Layer 9 of a small transformer language model trained on English Wikipedia (12 layers, counted from 0, width 128).
A neuron's activation on a vector x is GELU(weights . x + bias), where the dot is the dot product.

Input weights of the MLP neurons that the questions are about. A number n stands for (n - 500) times 0.0013.
n47 (bias -0.072): 329 457 607 715 339 393 677 422 464 536 312 621 403 664 560 311 705 372 556 465 545 561 515 426 479 650 364 661 442 415 700 397 527 529 288 626 454 330 381 630 632 518 306 439 542 514 485 637 548 410 546 418 371 283 343 438 533 475 762 551 660 380 394 479 573 503 568 389 450 389 556 283 478 422 583 379 532 457 504 727 570 507 610 561 428 388 402 590 482 345 452 365 589 682 428 385 561 628 622 228 566 489 500 468 446 752 545 486 473 604 510 339 483 446 615 303 669 636 725 319 439 315 493 578 680 584 609 456
n199 (bias -0.008): 649 574 425 718 610 378 484 352 416 714 303 519 665 475 537 589 328 563 279 389 400 425 682 515 293 506 471 538 484 461 472 559 500 519 582 591 599 552 405 696 456 570 397 516 463 351 669 528 698 406 497 378 451 593 485 534 292 553 549 551 661 540 399 469 506 503 280 544 450 710 420 540 575 438 540 497 347 682 488 378 519 322 620 628 503 519 487 678 609 564 596 432 646 451 657 554 491 532 335 481 534 531 628 491 563 591 415 572 405 356 413 543 503 462 579 488 593 487 668 358 410 592 500 447 418 459 525 570
n329 (bias -0.087): 479 455 507 500 422 562 587 382 531 507 581 665 365 570 561 598 493 520 446 322 547 493 553 361 581 341 302 464 542 307 594 733 562 444 443 590 493 332 444 314 576 450 642 456 598 617 627 457 772 310 231 393 494 569 557 489 434 370 784 699 628 657 459 639 470 242 413 441 545 476 386 366 659 390 388 667 358 305 565 574 580 476 573 535 470 357 549 555 393 614 475 657 421 571 510 425 625 684 536 465 412 514 670 313 548 434 579 379 592 539 413 524 490 300 483 415 575 337 679 493 328 409 675 421 618 493 598 356
n384 (bias -0.039): 480 448 451 587 383 506 624 522 582 642 370 413 363 533 663 544 580 545 646 220 489 558 479 314 647 491 479 651 532 566 711 437 492 340 395 582 488 489 382 529 372 356 620 490 357 497 345 513 428 582 497 395 587 593 480 437 488 353 540 497 497 604 506 463 438 612 444 333 412 567 431 575 664 613 538 443 605 474 468 363 487 614 606 564 584 512 456 570 625 389 521 520 442 506 459 467 450 509 648 517 796 581 410 497 670 497 451 512 500 415 481 563 494 462 403 544 341 363 648 465 494 414 356 590 494 604 627 642
n401 (bias -0.016): 422 516 528 491 315 535 646 344 554 534 506 419 535 718 488 478 422 476 407 541 558 513 545 531 515 528 429 500 430 614 679 428 467 484 466 335 481 500 506 623 453 442 535 495 482 556 500 528 358 472 494 418 526 440 515 323 529 588 562 762 525 537 540 392 543 603 367 646 525 446 425 851 566 528 564 487 491 760 550 466 508 639 337 551 575 500 510 437 639 260 409 569 804 549 548 420 516 629 321 431 651 397 428 440 566 434 618 591 227 551 389 620 646 251 373 524 513 442 513 526 412 519 399 396 468 494 621 653
n438 (bias -0.032): 478 481 554 421 376 639 625 627 605 380 405 320 418 468 553 523 709 344 528 691 491 732 432 512 438 525 500 604 353 615 363 591 455 487 534 471 538 441 417 522 636 467 439 470 413 550 422 463 374 551 525 729 453 626 429 466 600 280 560 397 583 559 550 413 414 482 583 538 452 701 514 629 627 440 570 396 586 500 431 311 537 557 485 414 464 554 561 443 697 232 464 327 636 553 465 279 532 416 405 370 543 491 428 700 354 354 576 376 615 572 538 466 610 510 458 355 643 513 516 362 503 471 480 260 532 413 391 683
n448 (bias -0.029): 448 491 656 472 482 304 605 349 610 622 464 524 497 388 317 705 566 441 332 512 488 353 447 554 458 420 535 673 543 446 494 503 592 646 646 608 446 488 386 599 506 440 420 469 479 628 459 473 431 457 581 528 364 482 494 497 401 293 576 471 396 452 527 599 476 518 546 325 531 568 562 366 583 561 537 660 497 380 611 425 812 301 488 454 427 531 435 696 521 579 569 536 473 602 485 268 435 422 437 595 458 503 534 647 454 706 541 595 681 505 409 446 497 634 488 372 484 315 416 391 375 404 462 427 451 313 444 556
n533 (bias -0.069): 503 514 689 562 544 507 715 301 411 616 640 507 671 531 604 591 493 387 429 476 373 466 549 480 136 407 303 436 334 511 587 361 616 399 637 510 544 507 472 335 387 613 524 406 728 572 605 314 546 445 480 462 519 640 208 415 454 497 524 424 594 602 500 315 507 595 531 486 603 659 381 374 486 435 522 588 562 545 503 658 567 713 556 397 595 704 375 414 418 426 624 503 411 450 535 371 403 447 429 435 533 463 547 641 669 645 482 641 366 506 391 298 612 615 555 480 560 440 427 538 449 639 574 254 815 556 542 514
n623 (bias -0.101): 667 467 233 365 487 691 370 516 559 536 372 605 573 503 468 420 507 516 584 556 795 430 470 409 468 507 385 516 593 452 542 458 637 403 426 560 425 529 393 293 447 581 397 418 552 447 645 377 564 454 467 513 384 644 555 489 506 477 670 326 513 565 429 597 484 453 424 530 444 473 503 372 500 585 368 368 493 414 552 484 556 431 684 580 677 577 647 540 378 619 507 663 569 642 204 483 546 527 363 589 465 562 584 394 440 450 259 437 440 545 448 542 697 829 700 550 218 622 433 400 523 510 565 342 453 456 363 708
n658 (bias -0.051): 559 577 452 649 497 542 479 653 580 600 538 485 467 609 480 427 579 345 327 641 590 428 527 383 367 396 482 570 440 519 511 553 424 618 483 503 665 393 365 518 548 573 518 337 625 296 476 415 625 536 494 548 428 598 448 544 393 592 521 580 517 532 488 570 517 520 626 320 509 605 329 633 425 355 594 433 434 323 409 296 474 533 383 500 446 557 419 446 312 528 515 544 675 649 542 440 578 540 528 494 698 503 410 580 673 632 469 616 636 582 555 477 603 310 614 398 472 393 458 434 533 334 417 580 605 406 724 573
n781 (bias -0.029): 450 388 437 635 733 685 380 491 607 382 543 575 657 306 666 532 413 442 552 407 482 516 606 515 445 597 339 471 544 494 582 379 429 236 631 506 469 591 535 503 603 506 418 476 282 413 436 447 551 447 537 239 389 509 816 459 612 497 559 329 494 410 457 565 600 617 405 588 557 497 448 353 469 438 573 471 484 279 580 457 539 481 428 528 545 627 557 572 371 481 452 547 481 620 566 412 541 474 416 290 399 386 451 513 616 450 484 566 569 741 488 549 373 630 579 449 568 407 627 424 463 335 659 447 453 446 347 452
n909 (bias -0.098): 547 584 303 439 450 527 311 348 476 544 269 595 802 424 480 528 386 428 390 386 556 558 476 457 378 507 545 589 538 320 405 685 436 662 754 527 403 586 462 427 361 427 759 442 437 537 479 539 597 350 617 364 440 638 357 506 483 493 497 500 374 674 563 420 605 448 452 555 459 466 398 439 486 527 421 667 582 685 553 530 470 415 627 408 409 593 562 544 633 448 633 497 402 483 346 476 503 632 606 398 517 527 481 575 425 510 344 446 468 670 418 500 618 438 705 106 357 497 469 376 436 359 532 632 712 583 510 776
n922 (bias -0.059): 452 565 579 626 540 339 510 302 681 585 513 728 486 465 396 580 446 467 430 554 364 267 402 510 407 538 437 445 421 376 525 747 484 618 410 507 405 430 562 875 343 479 606 377 493 531 476 549 615 562 507 332 497 361 450 429 309 317 561 389 440 584 446 446 603 709 476 507 661 301 466 602 682 544 427 493 811 806 389 340 694 592 654 507 497 555 583 531 391 535 440 341 439 430 483 399 521 605 571 377 343 460 556 572 428 442 397 657 500 555 634 403 576 486 414 344 535 504 542 656 486 354 412 493 545 562 455 524
n923 (bias -0.066): 521 573 457 531 527 402 646 447 374 588 366 546 386 366 458 500 464 521 370 454 572 355 403 560 347 571 651 575 562 350 539 588 503 662 515 454 382 551 630 518 402 670 296 489 524 356 556 516 418 515 651 454 340 411 503 464 508 570 582 618 617 552 25 606 295 491 373 562 712 583 382 427 491 338 523 522 472 537 488 479 481 614 500 537 612 363 516 414 509 462 494 603 678 443 531 403 590 415 653 598 605 655 654 506 540 596 561 583 488 478 557 476 346 431 568 459 339 569 459 656 573 612 481 405 457 447 544 534
n978 (bias -0.073): 470 524 460 640 679 406 482 422 521 434 627 473 339 596 411 562 446 706 500 494 390 641 590 417 509 445 500 431 380 563 563 458 618 309 666 497 476 574 435 682 530 463 521 513 330 500 556 470 400 445 416 634 571 694 417 508 477 666 542 480 583 431 404 312 594 640 485 463 402 469 411 473 491 482 630 597 537 589 506 577 551 585 488 549 488 420 435 436 497 522 171 596 297 425 353 471 316 680 434 503 369 752 564 527 228 573 418 415 564 611 469 628 459 546 521 488 522 528 528 460 721 339 509 558 408 382 512 568
n1022 (bias 0.018): 391 556 515 650 610 547 422 478 447 374 451 453 527 251 301 760 453 443 520 623 466 530 304 500 285 556 591 619 467 399 569 380 414 464 405 470 512 580 286 590 600 603 509 437 399 623 353 411 530 456 642 284 481 562 483 432 581 500 494 596 603 593 500 529 369 421 375 476 524 716 392 380 494 565 511 509 568 351 485 488 463 621 667 648 486 545 297 506 553 573 345 526 562 731 544 528 456 410 531 470 313 547 505 479 465 544 531 571 458 486 555 462 659 362 604 452 509 421 584 416 465 500 591 579 568 521 605 563

Each question shows a token from some text and the vector x that enters the MLP there. A number n stands for (n - 500) times 0.019.

" his": 461 508 522 491 553 498 496 492 588 501 590 504 500 485 448 564 468 579 477 509 432 558 490 493 560 534 480 460 429 539 548 532 469 550 558 512 546 503 550 517 464 487 456 540 505 460 444 522 460 485 476 498 559 503 538 572 492 555 487 510 462 500 571 460 426 497 507 552 581 518 472 530 450 477 477 536 513 533 523 457 351 481 494 563 481 380 496 549 553 505 586 492 508 459 508 526 484 512 491 528 444 491 484 461 522 488 500 505 465 81 567 519 406 510 503 508 571 510 546 482 471 529 465 533 503 524 506 404
The most active neuron and its activation: n199, at about 2.2

"ura": 471 613 456 468 455 467 475 523 462 464 547 392 611 560 495 443 466 568 478 519 460 450 518 612 647 517 469 433 491 553 570 469 472 459 567 549 427 462 495 447 563 494 559 659 434 508 520 445 505 593 505 563 545 543 462 587 544 504 472 604 438 503 576 484 538 473 451 584 431 434 517 550 616 534 426 467 509 486 522 513 359 506 535 453 446 514 444 433 635 527 561 501 462 535 592 543 547 473 483 448 446 477 393 430 481 457 473 514 438 290 467 545 494 505 443 509 354 566 571 501 524 418 490 473 433 545 514 527
The neuron with the highest activation: n401

"ri": 485 476 471 407 488 392 541 573 496 467 631 459 535 526 472 473 502 555 463 561 460 549 507 552 482 392 500 472 562 398 554 544 453 597 597 507 586 476 577 437 537 534 566 527 501 578 477 467 497 401 471 442 528 451 502 603 664 472 472 554 409 432 526 514 449 522 406 468 547 481 545 525 492 590 362 541 491 447 536 471 378 463 527 472 458 515 494 547 411 491 531 390 492 435 471 540 537 515 483 506 475 538 462 543 437 473 592 484 518 366 539 495 451 583 574 528 430 595 336 573 457 495 512 566 484 433 444 604
Which two neurons fire most, strongest first? n909, n448

"gi": 465 551 565 532 484 474 411 505 563 382 536 410 552 516 444 519 552 511 359 517 426 380 502 580 492 502 578 393 515 456 569 472 460 503 533 406 550 386 529 435 492 526 596 563 428 484 499 502 473 487 513 513 578 527 464 565 554 515 388 500 431 539 511 484 541 473 477 633 486 573 550 520 558 591 485 464 523 502 492 486 370 470 647 488 505 437 493 517 601 520 478 568 497 420 496 472 556 444 580 346 501 404 397 382 450 480 529 535 564 364 578 517 507 505 542 580 600 559 441 542 500 450 427 630 449 556 444 551
The most active neuron and its activation: n1022, at about 1.3

"na": 398 547 548 532 515 526 420 522 457 412 567 483 564 485 439 461 459 523 489 559 407 505 522 644 521 507 469 353 515 527 558 594 436 529 462 573 429 429 511 487 572 496 580 565 506 586 560 550 521 467 518 539 600 615 503 567 573 493 352 561 438 529 526 482 508 445 509 511 425 513 552 559 546 532 462 514 428 509 480 456 307 505 591 404 454 368 406 563 540 508 462 496 479 520 470 476 645 563 533 540 432 452 429 502 502 395 486 449 496 321 498 477 560 499 504 516 421 542 493 447 471 465 509 549 553 511 522 513
The most active neuron and its activation: n909, at about 1.4

"La": 503 465 463 469 504 617 498 597 500 495 611 492 547 509 434 492 439 551 525 459 488 463 431 564 520 530 459 377 472 404 571 470 427 451 540 513 472 567 478 476 564 497 524 586 528 604 493 569 445 541 518 509 587 515 471 613 678 574 502 485 455 355 481 492 503 450 504 528 426 469 477 492 470 494 443 487 525 490 561 484 350 539 514 417 541 497 537 451 508 511 503 574 415 540 449 478 508 467 532 495 417 534 503 537 477 474 526 426 468 307 633 493 523 523 520 540 516 534 401 473 460 460 598 492 438 556 462 485
The most active neuron and its activation: n623, at about 1

" Euro": 448 548 503 492 532 472 498 467 396 457 556 515 452 528 489 463 521 592 453 543 438 469 539 542 543 514 536 423 489 496 550 450 403 470 470 568 531 419 542 515 530 482 533 555 510 533 509 578 533 492 511 431 512 501 539 618 628 419 456 486 595 472 461 519 422 502 469 512 510 520 622 499 552 495 474 458 465 434 501 482 319 534 630 403 507 391 497 448 471 563 517 553 547 510 430 507 597 586 517 380 453 452 463 518 478 480 558 484 478 277 653 477 440 588 564 528 535 453 416 430 520 531 455 502 590 486 479 535
Which two neurons fire most, strongest first? n47, n1022

"an": 401 475 478 429 465 466 469 623 495 424 514 495 482 525 546 504 441 545 504 509 497 515 475 556 509 475 564 450 499 471 526 555 580 501 462 492 554 455 447 476 493 417 519 490 493 509 540 507 534 521 534 477 503 396 466 608 605 490 467 541 477 551 629 489 503 460 507 423 570 539 486 470 517 498 481 556 490 543 506 578 289 597 480 499 462 525 494 531 620 369 585 513 520 461 487 490 538 504 528 539 579 431 450 527 545 524 548 462 467 240 362 539 557 550 474 485 515 547 417 473 500 532 333 575 505 522 477 508
Which two neurons fire most, strongest first? n384, n401

" No": 440 470 440 476 508 491 431 518 504 503 473 476 445 547 470 483 451 511 425 569 493 465 404 442 496 442 570 528 460 540 538 576 567 558 533 444 549 552 534 529 579 471 545 502 476 517 534 508 458 580 516 486 511 412 516 588 693 505 508 392 415 493 559 541 360 476 455 603 494 518 573 557 509 573 495 558 519 489 434 475 424 452 524 487 470 467 498 493 516 537 500 579 449 452 416 430 518 485 604 542 446 563 451 531 507 435 570 483 481 224 629 497 450 538 530 522 500 479 487 512 537 522 547 526 491 473 428 447
Which three neurons fire most, strongest first? n923, n1022, n438

"m": 483 514 538 514 540 528 535 495 458 456 500 458 511 567 424 458 484 546 480 524 497 515 480 627 624 455 601 426 486 517 555 496 443 573 486 513 538 555 465 583 600 476 488 531 508 501 492 468 500 533 433 503 617 484 522 584 623 492 563 568 461 553 541 421 546 530 513 501 528 515 542 487 533 498 480 546 546 541 402 393 214 542 564 569 421 454 483 352 518 433 493 474 470 491 450 499 498 517 503 473 460 440 411 468 478 535 562 497 542 344 457 496 493 484 523 512 446 565 407 430 561 530 406 471 466 575 423 495
Which three neurons fire most, strongest first? n401, n438, n978

"g": 391 507 571 520 491 521 490 539 428 456 517 496 530 509 484 481 466 590 504 532 478 546 559 562 484 497 575 442 396 526 557 450 457 495 480 503 485 463 523 480 437 498 586 491 472 467 478 525 468 497 547 474 492 435 525 616 577 546 440 589 418 443 559 499 521 436 553 513 475 545 525 545 507 519 450 562 454 540 491 515 262 520 536 499 490 504 477 546 604 467 543 529 455 437 481 490 608 490 526 493 509 518 529 385 513 529 439 505 433 223 478 470 590 439 557 568 475 526 536 470 548 492 403 506 470 538 579 505
The most active neuron and its activation: n401, at about 1.9

"é": 408 501 437 523 535 407 429 454 525 406 578 435 444 548 421 451 475 585 548 490 369 509 465 624 547 469 600 427 487 541 542 573 466 560 567 521 553 433 492 570 588 471 437 590 488 510 425 465 516 554 500 464 543 439 537 525 612 515 539 507 523 461 487 392 491 535 491 465 506 539 547 483 535 447 528 477 467 496 567 592 265 539 655 469 442 440 495 447 625 491 461 608 512 573 523 460 467 574 511 476 494 455 444 478 432 532 491 520 433 340 539 543 476 494 475 569 452 503 490 453 633 552 418 505 519 485 500 484
Which three neurons fire most, strongest first? n978, n1022, n401

" brothers": 515 517 501 500 501 495 521 499 536 479 630 407 509 495 443 518 454 580 492 510 472 482 492 534 565 516 499 471 414 514 553 507 506 529 535 543 597 460 536 448 530 488 524 553 519 442 476 489 472 524 402 531 570 518 539 631 555 505 590 510 540 480 472 549 463 446 445 467 469 552 488 523 472 535 525 500 399 450 449 478 329 425 503 502 413 457 554 531 509 450 540 559 530 581 594 568 560 502 542 510 511 462 410 498 482 470 483 459 473 141 521 543 462 501 481 468 498 481 499 567 503 521 521 526 450 507 518 473
The most active neuron and its activation: n329, at about 1.3

"do": 495 555 498 568 525 465 451 467 488 426 561 452 523 629 414 519 437 584 442 542 452 579 485 563 535 496 561 368 438 511 562 487 464 547 512 542 503 458 522 592 464 446 505 584 477 539 435 567 447 529 535 521 544 482 568 575 619 591 551 605 382 377 555 522 609 482 402 527 515 489 607 456 545 520 457 499 485 553 469 432 280 512 560 465 368 552 440 449 539 407 501 511 414 535 488 484 475 535 527 484 501 476 462 470 427 546 429 423 484 419 506 540 435 528 563 478 415 542 425 432 528 486 543 558 491 515 519 435
The neuron with the highest activation: n978

" Lo": 494 603 474 489 530 500 462 511 582 354 598 449 476 519 474 533 480 578 440 529 434 447 401 579 550 526 466 444 366 470 571 474 460 474 524 442 501 512 485 451 557 504 579 556 524 472 555 520 455 541 483 540 573 518 551 565 661 512 464 495 406 549 487 497 456 486 429 539 419 470 575 492 558 557 518 408 483 378 489 540 402 488 536 468 455 467 465 433 523 503 498 515 524 524 555 427 556 480 528 470 453 461 455 508 573 426 437 449 519 352 715 563 498 570 423 532 535 585 494 440 628 427 619 549 424 418 445 474
The neuron with the highest activation: n781

" |": 506 503 521 470 506 481 512 507 475 492 525 475 516 507 478 503 555 510 486 563 499 536 466 542 517 399 475 542 552 493 547 510 517 509 478 475 469 512 470 536 539 466 443 542 470 607 537 453 514 488 600 531 451 439 526 597 641 447 527 422 464 453 541 569 442 495 459 447 493 477 559 423 501 551 478 484 557 439 536 509 407 524 489 492 465 504 558 449 555 472 508 511 450 463 463 424 420 487 591 502 555 493 454 505 524 535 589 584 510 120 530 479 463 533 452 491 492 539 488 484 509 564 508 472 512 506 500 488
The neuron with the highest activation: n448

" Record": 463 520 546 580 520 565 501 484 500 484 521 536 518 485 569 538 484 498 487 547 519 444 436 511 515 497 537 523 478 494 546 488 454 522 450 427 494 389 493 558 493 441 484 517 534 568 552 578 564 620 513 467 568 447 544 619 515 414 561 500 427 621 573 512 434 538 507 510 536 533 553 460 503 427 494 439 500 564 419 438 306 563 554 447 448 472 474 458 501 473 526 554 518 536 529 537 540 551 501 504 503 424 436 570 517 465 463 550 462 205 599 558 449 476 484 566 444 472 433 472 524 500 447 572 435 412 422 412
Which two neurons fire most, strongest first? n922, n384

",": 468 491 533 546 462 515 492 484 486 456 563 424 506 460 486 492 471 496 380 568 467 610 505 534 478 530 521 481 491 538 567 509 502 484 527 435 533 532 477 437 552 521 509 583 510 499 496 482 481 492 511 553 543 508 525 605 576 497 473 564 492 422 430 558 512 474 507 500 506 551 471 544 528 488 471 460 513 429 532 567 369 488 479 446 455 435 475 488 540 490 541 472 530 501 492 445 528 451 466 528 512 493 425 482 502 546 498 473 528 101 612 528 498 528 497 496 502 562 580 476 598 492 518 486 463 520 486 496
Which two neurons fire most, strongest first? n438, n1022

"car": 492 541 519 463 529 610 412 436 541 289 529 507 554 558 513 565 472 567 486 523 477 496 426 581 540 483 605 438 474 514 580 467 433 529 413 512 564 478 523 413 517 453 598 553 471 511 537 495 487 472 576 512 490 507 497 578 561 508 502 533 447 562 537 548 556 456 473 523 479 500 557 441 506 517 464 538 497 551 491 515 334 560 607 513 355 412 511 482 491 500 459 446 499 532 587 480 506 562 499 461 412 501 363 433 468 437 583 455 517 348 489 491 524 520 582 550 515 586 382 644 418 465 415 487 561 502 399 487
Which two neurons fire most, strongest first? n1022, n909

" Ben": 479 509 435 498 449 509 501 552 529 362 443 451 499 487 513 545 462 618 524 518 438 424 540 504 572 462 489 443 514 504 564 511 482 434 453 609 560 539 403 411 621 479 562 556 416 497 490 465 447 595 529 525 519 453 512 626 637 460 415 487 530 455 647 545 486 454 440 588 461 484 507 449 529 584 522 405 539 439 569 568 420 554 546 429 467 555 429 481 500 518 550 477 448 469 541 393 532 527 532 473 497 600 397 414 471 434 626 510 444 379 581 541 531 548 447 420 425 644 582 506 532 484 463 486 476 507 419 411
The neuron with the highest activation: n384

"la": 504 522 498 516 502 506 462 540 426 446 582 463 581 563 397 447 418 573 538 505 464 517 501 620 520 452 494 389 475 481 561 551 458 532 561 561 508 469 495 477 538 398 501 548 495 552 511 462 502 524 525 537 563 493 542 556 619 497 493 619 436 427 510 490 552 486 471 521 415 515 594 530 482 496 387 557 556 485 506 458 233 542 460 389 457 490 432 470 612 438 517 512 435 545 518 526 586 513 518 535 459 457 448 482 428 412 501 486 502 367 449 492 581 568 534 513 350 523 489 474 498 428 554 543 502 535 554 577
The neuron with the highest activation: n909

"0": 459 492 526 446 480 443 475 407 468 538 577 548 461 478 485 515 548 509 502 573 529 404 510 533 615 462 466 466 528 493 541 445 602 517 506 478 473 502 483 462 459 520 536 509 545 418 531 481 470 545 431 496 498 442 575 648 655 483 427 523 451 515 572 502 421 396 596 539 423 490 608 531 575 569 444 547 499 527 455 543 411 461 448 471 424 515 474 465 535 569 566 478 470 464 545 439 542 501 522 554 546 474 487 527 548 571 552 559 447 240 450 408 493 437 479 586 397 533 496 504 565 472 421 514 452 483 486 537
The neuron with the highest activation: n448

" College": 440 611 458 403 462 398 552 561 451 483 517 449 467 514 437 503 515 551 436 607 425 548 422 397 501 414 592 489 617 497 524 547 561 472 477 468 624 470 492 456 604 495 536 474 545 519 523 517 477 651 424 494 510 438 510 587 591 479 550 468 464 536 525 597 439 486 530 505 581 557 493 603 474 514 481 465 427 541 497 515 389 512 560 399 451 464 435 498 394 364 569 522 546 431 536 494 509 546 507 518 542 493 483 567 562 468 603 469 464 244 531 469 421 492 557 512 461 532 454 493 562 445 494 561 538 445 535 461
The neuron with the highest activation: n658

" small": 471 501 487 467 499 519 568 521 407 508 537 607 496 486 487 484 522 584 458 453 524 492 543 587 504 484 566 450 458 439 563 482 440 528 459 546 543 513 575 509 569 485 518 558 498 478 486 580 535 512 459 530 523 504 563 614 503 506 448 483 531 448 509 524 510 479 522 491 489 508 501 517 526 509 436 584 473 455 538 406 380 484 511 520 497 434 511 444 493 562 526 496 580 455 489 498 495 493 516 634 518 465 476 530 523 467 517 559 468 104 478 511 465 471 484 561 485 553 412 517 454 505 456 478 465 466 441 504
The neuron with the highest activation: n923

"s": 405 545 479 530 483 501 525 553 480 490 563 502 452 575 486 438 430 550 527 531 442 542 441 470 533 412 522 418 518 576 542 535 553 597 498 478 522 495 513 451 484 490 486 460 507 478 455 532 493 508 556 486 597 452 494 599 605 637 537 573 506 515 518 559 473 487 481 513 550 501 464 489 518 525 445 522 506 495 473 483 379 582 477 512 432 389 439 553 514 435 543 468 551 493 456 448 494 558 498 498 542 474 493 525 512 449 642 415 522 188 489 483 526 538 566 519 502 527 408 471 443 536 334 612 425 474 502 470
The neuron with the highest activation: n401

" Minnesota": 414 557 465 472 456 476 469 604 384 464 545 551 538 482 478 517 520 503 501 571 471 464 420 542 479 507 503 524 503 456 539 460 507 521 474 533 534 540 512 499 539 425 551 496 484 525 558 536 545 561 437 496 538 502 459 638 595 523 495 401 462 545 506 581 388 420 520 581 568 502 455 527 556 503 499 544 539 600 444 486 383 513 434 424 389 416 417 440 527 433 544 510 466 501 522 457 483 466 532 535 409 552 434 597 524 570 514 507 497 186 506 562 472 514 548 545 496 536 450 584 509 539 530 502 457 535 511 459
The neuron with the highest activation: n923

"omp": 559 459 573 453 481 533 533 576 486 459 548 469 494 521 474 462 485 537 588 452 399 490 495 639 561 540 435 467 531 408 580 527 454 452 517 516 579 421 487 484 476 476 597 523 551 529 572 615 560 512 550 594 504 432 501 593 540 443 428 563 408 524 559 432 560 481 447 530 486 466 589 471 506 481 324 420 523 484 484 384 347 491 592 475 438 472 517 550 522 459 460 568 443 557 579 455 397 548 527 520 426 378 453 471 570 463 482 535 449 373 544 558 516 510 509 537 423 503 442 448 462 434 513 607 533 534 544 429
The neuron with the highest activation: n384

" per": 508 404 511 491 497 522 507 543 419 446 494 478 440 508 448 485 578 552 431 474 467 598 587 536 507 452 626 478 523 505 575 479 471 507 499 542 524 439 551 443 543 524 487 567 510 468 611 536 505 432 429 487 520 491 567 578 541 525 489 572 408 557 445 522 477 399 447 622 473 510 542 541 515 510 428 538 475 433 569 450 430 512 518 442 547 459 625 497 487 590 520 552 457 401 517 593 585 473 531 433 507 461 453 419 463 509 581 528 455 235 581 455 346 493 543 595 525 439 531 499 502 520 531 570 448 429 413 466
The most active neuron and its activation: n329, at about 2.7

" (": 394 387 473 520 378 516 445 493 458 459 589 484 463 651 466 466 549 538 525 540 473 481 535 452 497 479 514 533 596 465 541 543 554 525 470 447 568 503 542 540 527 511 501 418 519 543 498 518 538 545 555 571 539 424 462 621 685 439 531 516 502 444 487 539 468 477 558 542 456 511 490 522 473 470 459 407 504 423 439 551 410 472 478 471 436 393 424 539 440 437 528 486 523 507 514 522 550 501 474 501 516 423 391 550 488 566 591 471 564 289 597 442 493 492 559 482 562 544 494 534 544 412 547 548 424 456 541 495
The most active neuron and its activation: n47, at about 4.2

" journalist": 538 527 541 545 507 521 511 496 441 474 562 469 528 529 541 597 445 550 524 565 469 409 514 551 583 578 474 479 421 440 547 531 468 486 490 499 532 399 496 544 584 444 523 583 537 506 532 514 482 455 438 510 545 502 560 599 533 503 566 478 480 533 496 544 420 466 539 426 542 479 468 479 418 501 466 531 495 486 489 512 302 473 577 482 456 462 514 373 455 496 550 554 425 527 533 526 565 546 493 536 508 421 466 530 450 517 436 568 419 159 567 530 434 525 509 443 523 494 499 534 542 507 459 474 572 509 479 534
The neuron with the highest activation: n329

".": 503 539 462 542 486 455 409 489 463 510 539 409 499 515 472 516 503 493 520 484 476 502 557 517 548 496 475 499 531 481 547 508 554 515 496 510 551 562 463 534 426 553 529 579 502 477 620 518 499 489 511 543 464 421 591 645 659 410 438 501 434 447 543 478 541 482 508 436 453 458 551 459 476 524 370 484 560 524 505 506 358 435 521 486 473 500 522 439 579 521 560 526 479 517 469 441 463 564 566 539 499 422 432 466 557 465 532 559 500 227 435 509 488 501 556 444 426 498 465 449 563 501 504 570 588 536 463 459
Which two neurons fire most, strongest first? n909, n384

" Bu": 469 483 429 432 481 471 562 553 433 368 516 526 523 536 498 454 558 576 559 534 521 505 377 551 523 531 457 444 442 568 584 504 461 467 494 527 575 512 474 408 561 518 610 535 451 493 476 489 526 476 511 498 512 479 502 627 702 512 521 457 490 444 511 555 446 480 479 518 495 529 531 525 511 509 470 439 549 385 511 481 386 525 541 407 458 499 483 474 442 492 486 543 460 414 512 475 542 483 505 592 468 606 503 508 495 441 450 450 473 305 563 522 470 552 529 536 491 658 468 500 505 465 556 428 554 464 433 449
The most active neuron and its activation: n623, at about 2.5

" 13": 433 537 504 403 481 468 420 532 457 441 567 516 458 480 431 530 459 524 527 553 483 519 463 508 558 412 507 533 507 619 561 492 527 494 493 493 467 509 498 501 531 444 470 502 488 562 540 474 474 529 502 490 446 385 532 583 657 515 510 395 454 442 595 538 452 527 526 464 414 542 571 480 573 531 438 547 548 458 480 507 458 453 507 550 496 544 509 412 526 493 511 500 506 454 532 403 505 477 584 568 552 451 422 536 516 506 607 544 483 193 575 468 489 461 406 511 464 473 510 526 547 599 557 503 550 562 517 431
The neuron with the highest activation: n384

" Be": 466 472 460 520 503 533 471 505 443 393 492 413 497 494 519 535 521 609 505 532 515 547 434 543 502 552 525 473 466 560 577 498 484 477 588 483 551 591 560 480 566 566 430 548 532 525 439 495 502 529 444 549 571 484 521 622 687 525 438 437 504 461 494 448 432 522 505 490 466 539 523 561 448 492 517 482 521 460 499 516 368 445 475 449 505 519 495 465 428 509 502 516 429 427 494 545 463 488 556 471 473 455 455 505 528 415 591 426 455 278 654 539 477 544 548 567 492 515 506 463 463 383 559 550 507 457 463 393
The most active neuron and its activation: n781, at about 1

")": 439 419 550 466 400 556 534 540 470 464 508 348 521 520 530 554 482 536 451 542 451 519 538 475 449 481 532 487 537 600 546 555 592 470 457 454 576 489 538 427 543 427 498 485 522 609 470 467 553 640 510 605 606 511 449 569 557 445 499 505 482 467 523 618 478 477 567 477 572 527 484 518 517 557 487 427 490 480 499 551 382 505 501 492 441 402 446 550 492 454 451 440 468 447 549 492 508 497 458 500 565 465 376 510 512 481 486 515 599 188 582 463 438 483 473 561 535 508 515 460 557 525 422 570 465 470 502 529
The most active neuron and its activation: n438, at about 2.8

" Inst": 493 421 494 493 482 433 496 549 585 397 540 552 505 581 527 582 509 524 544 466 440 506 407 519 520 476 504 508 557 495 555 469 432 527 413 511 583 356 434 499 526 446 480 605 437 575 538 521 589 594 476 449 508 482 549 654 555 437 588 554 438 605 616 504 452 520 376 504 514 555 561 500 523 469 412 493 556 489 509 481 416 493 570 481 493 490 550 544 560 576 464 500 430 392 481 500 490 538 546 461 554 414 425 464 525 500 492 478 477 340 598 541 352 508 532 502 525 512 481 520 458 473 477 590 475 322 409 381
The neuron with the highest activation: n329

" as": 453 513 528 491 558 457 497 518 496 485 528 493 465 487 476 413 478 538 415 580 448 585 482 534 518 566 568 514 507 521 528 571 508 516 534 497 476 410 504 481 536 546 475 640 455 546 565 523 539 577 536 423 527 463 519 606 547 524 512 542 425 501 523 472 402 499 403 547 478 489 608 497 450 449 482 437 579 580 501 462 468 600 479 474 522 478 574 499 465 580 567 531 439 514 518 524 428 568 512 426 558 488 440 500 477 539 513 430 417 151 556 489 408 419 528 478 437 605 435 479 546 521 466 544 471 463 501 402
The most active neuron and its activation: n923, at about 1.6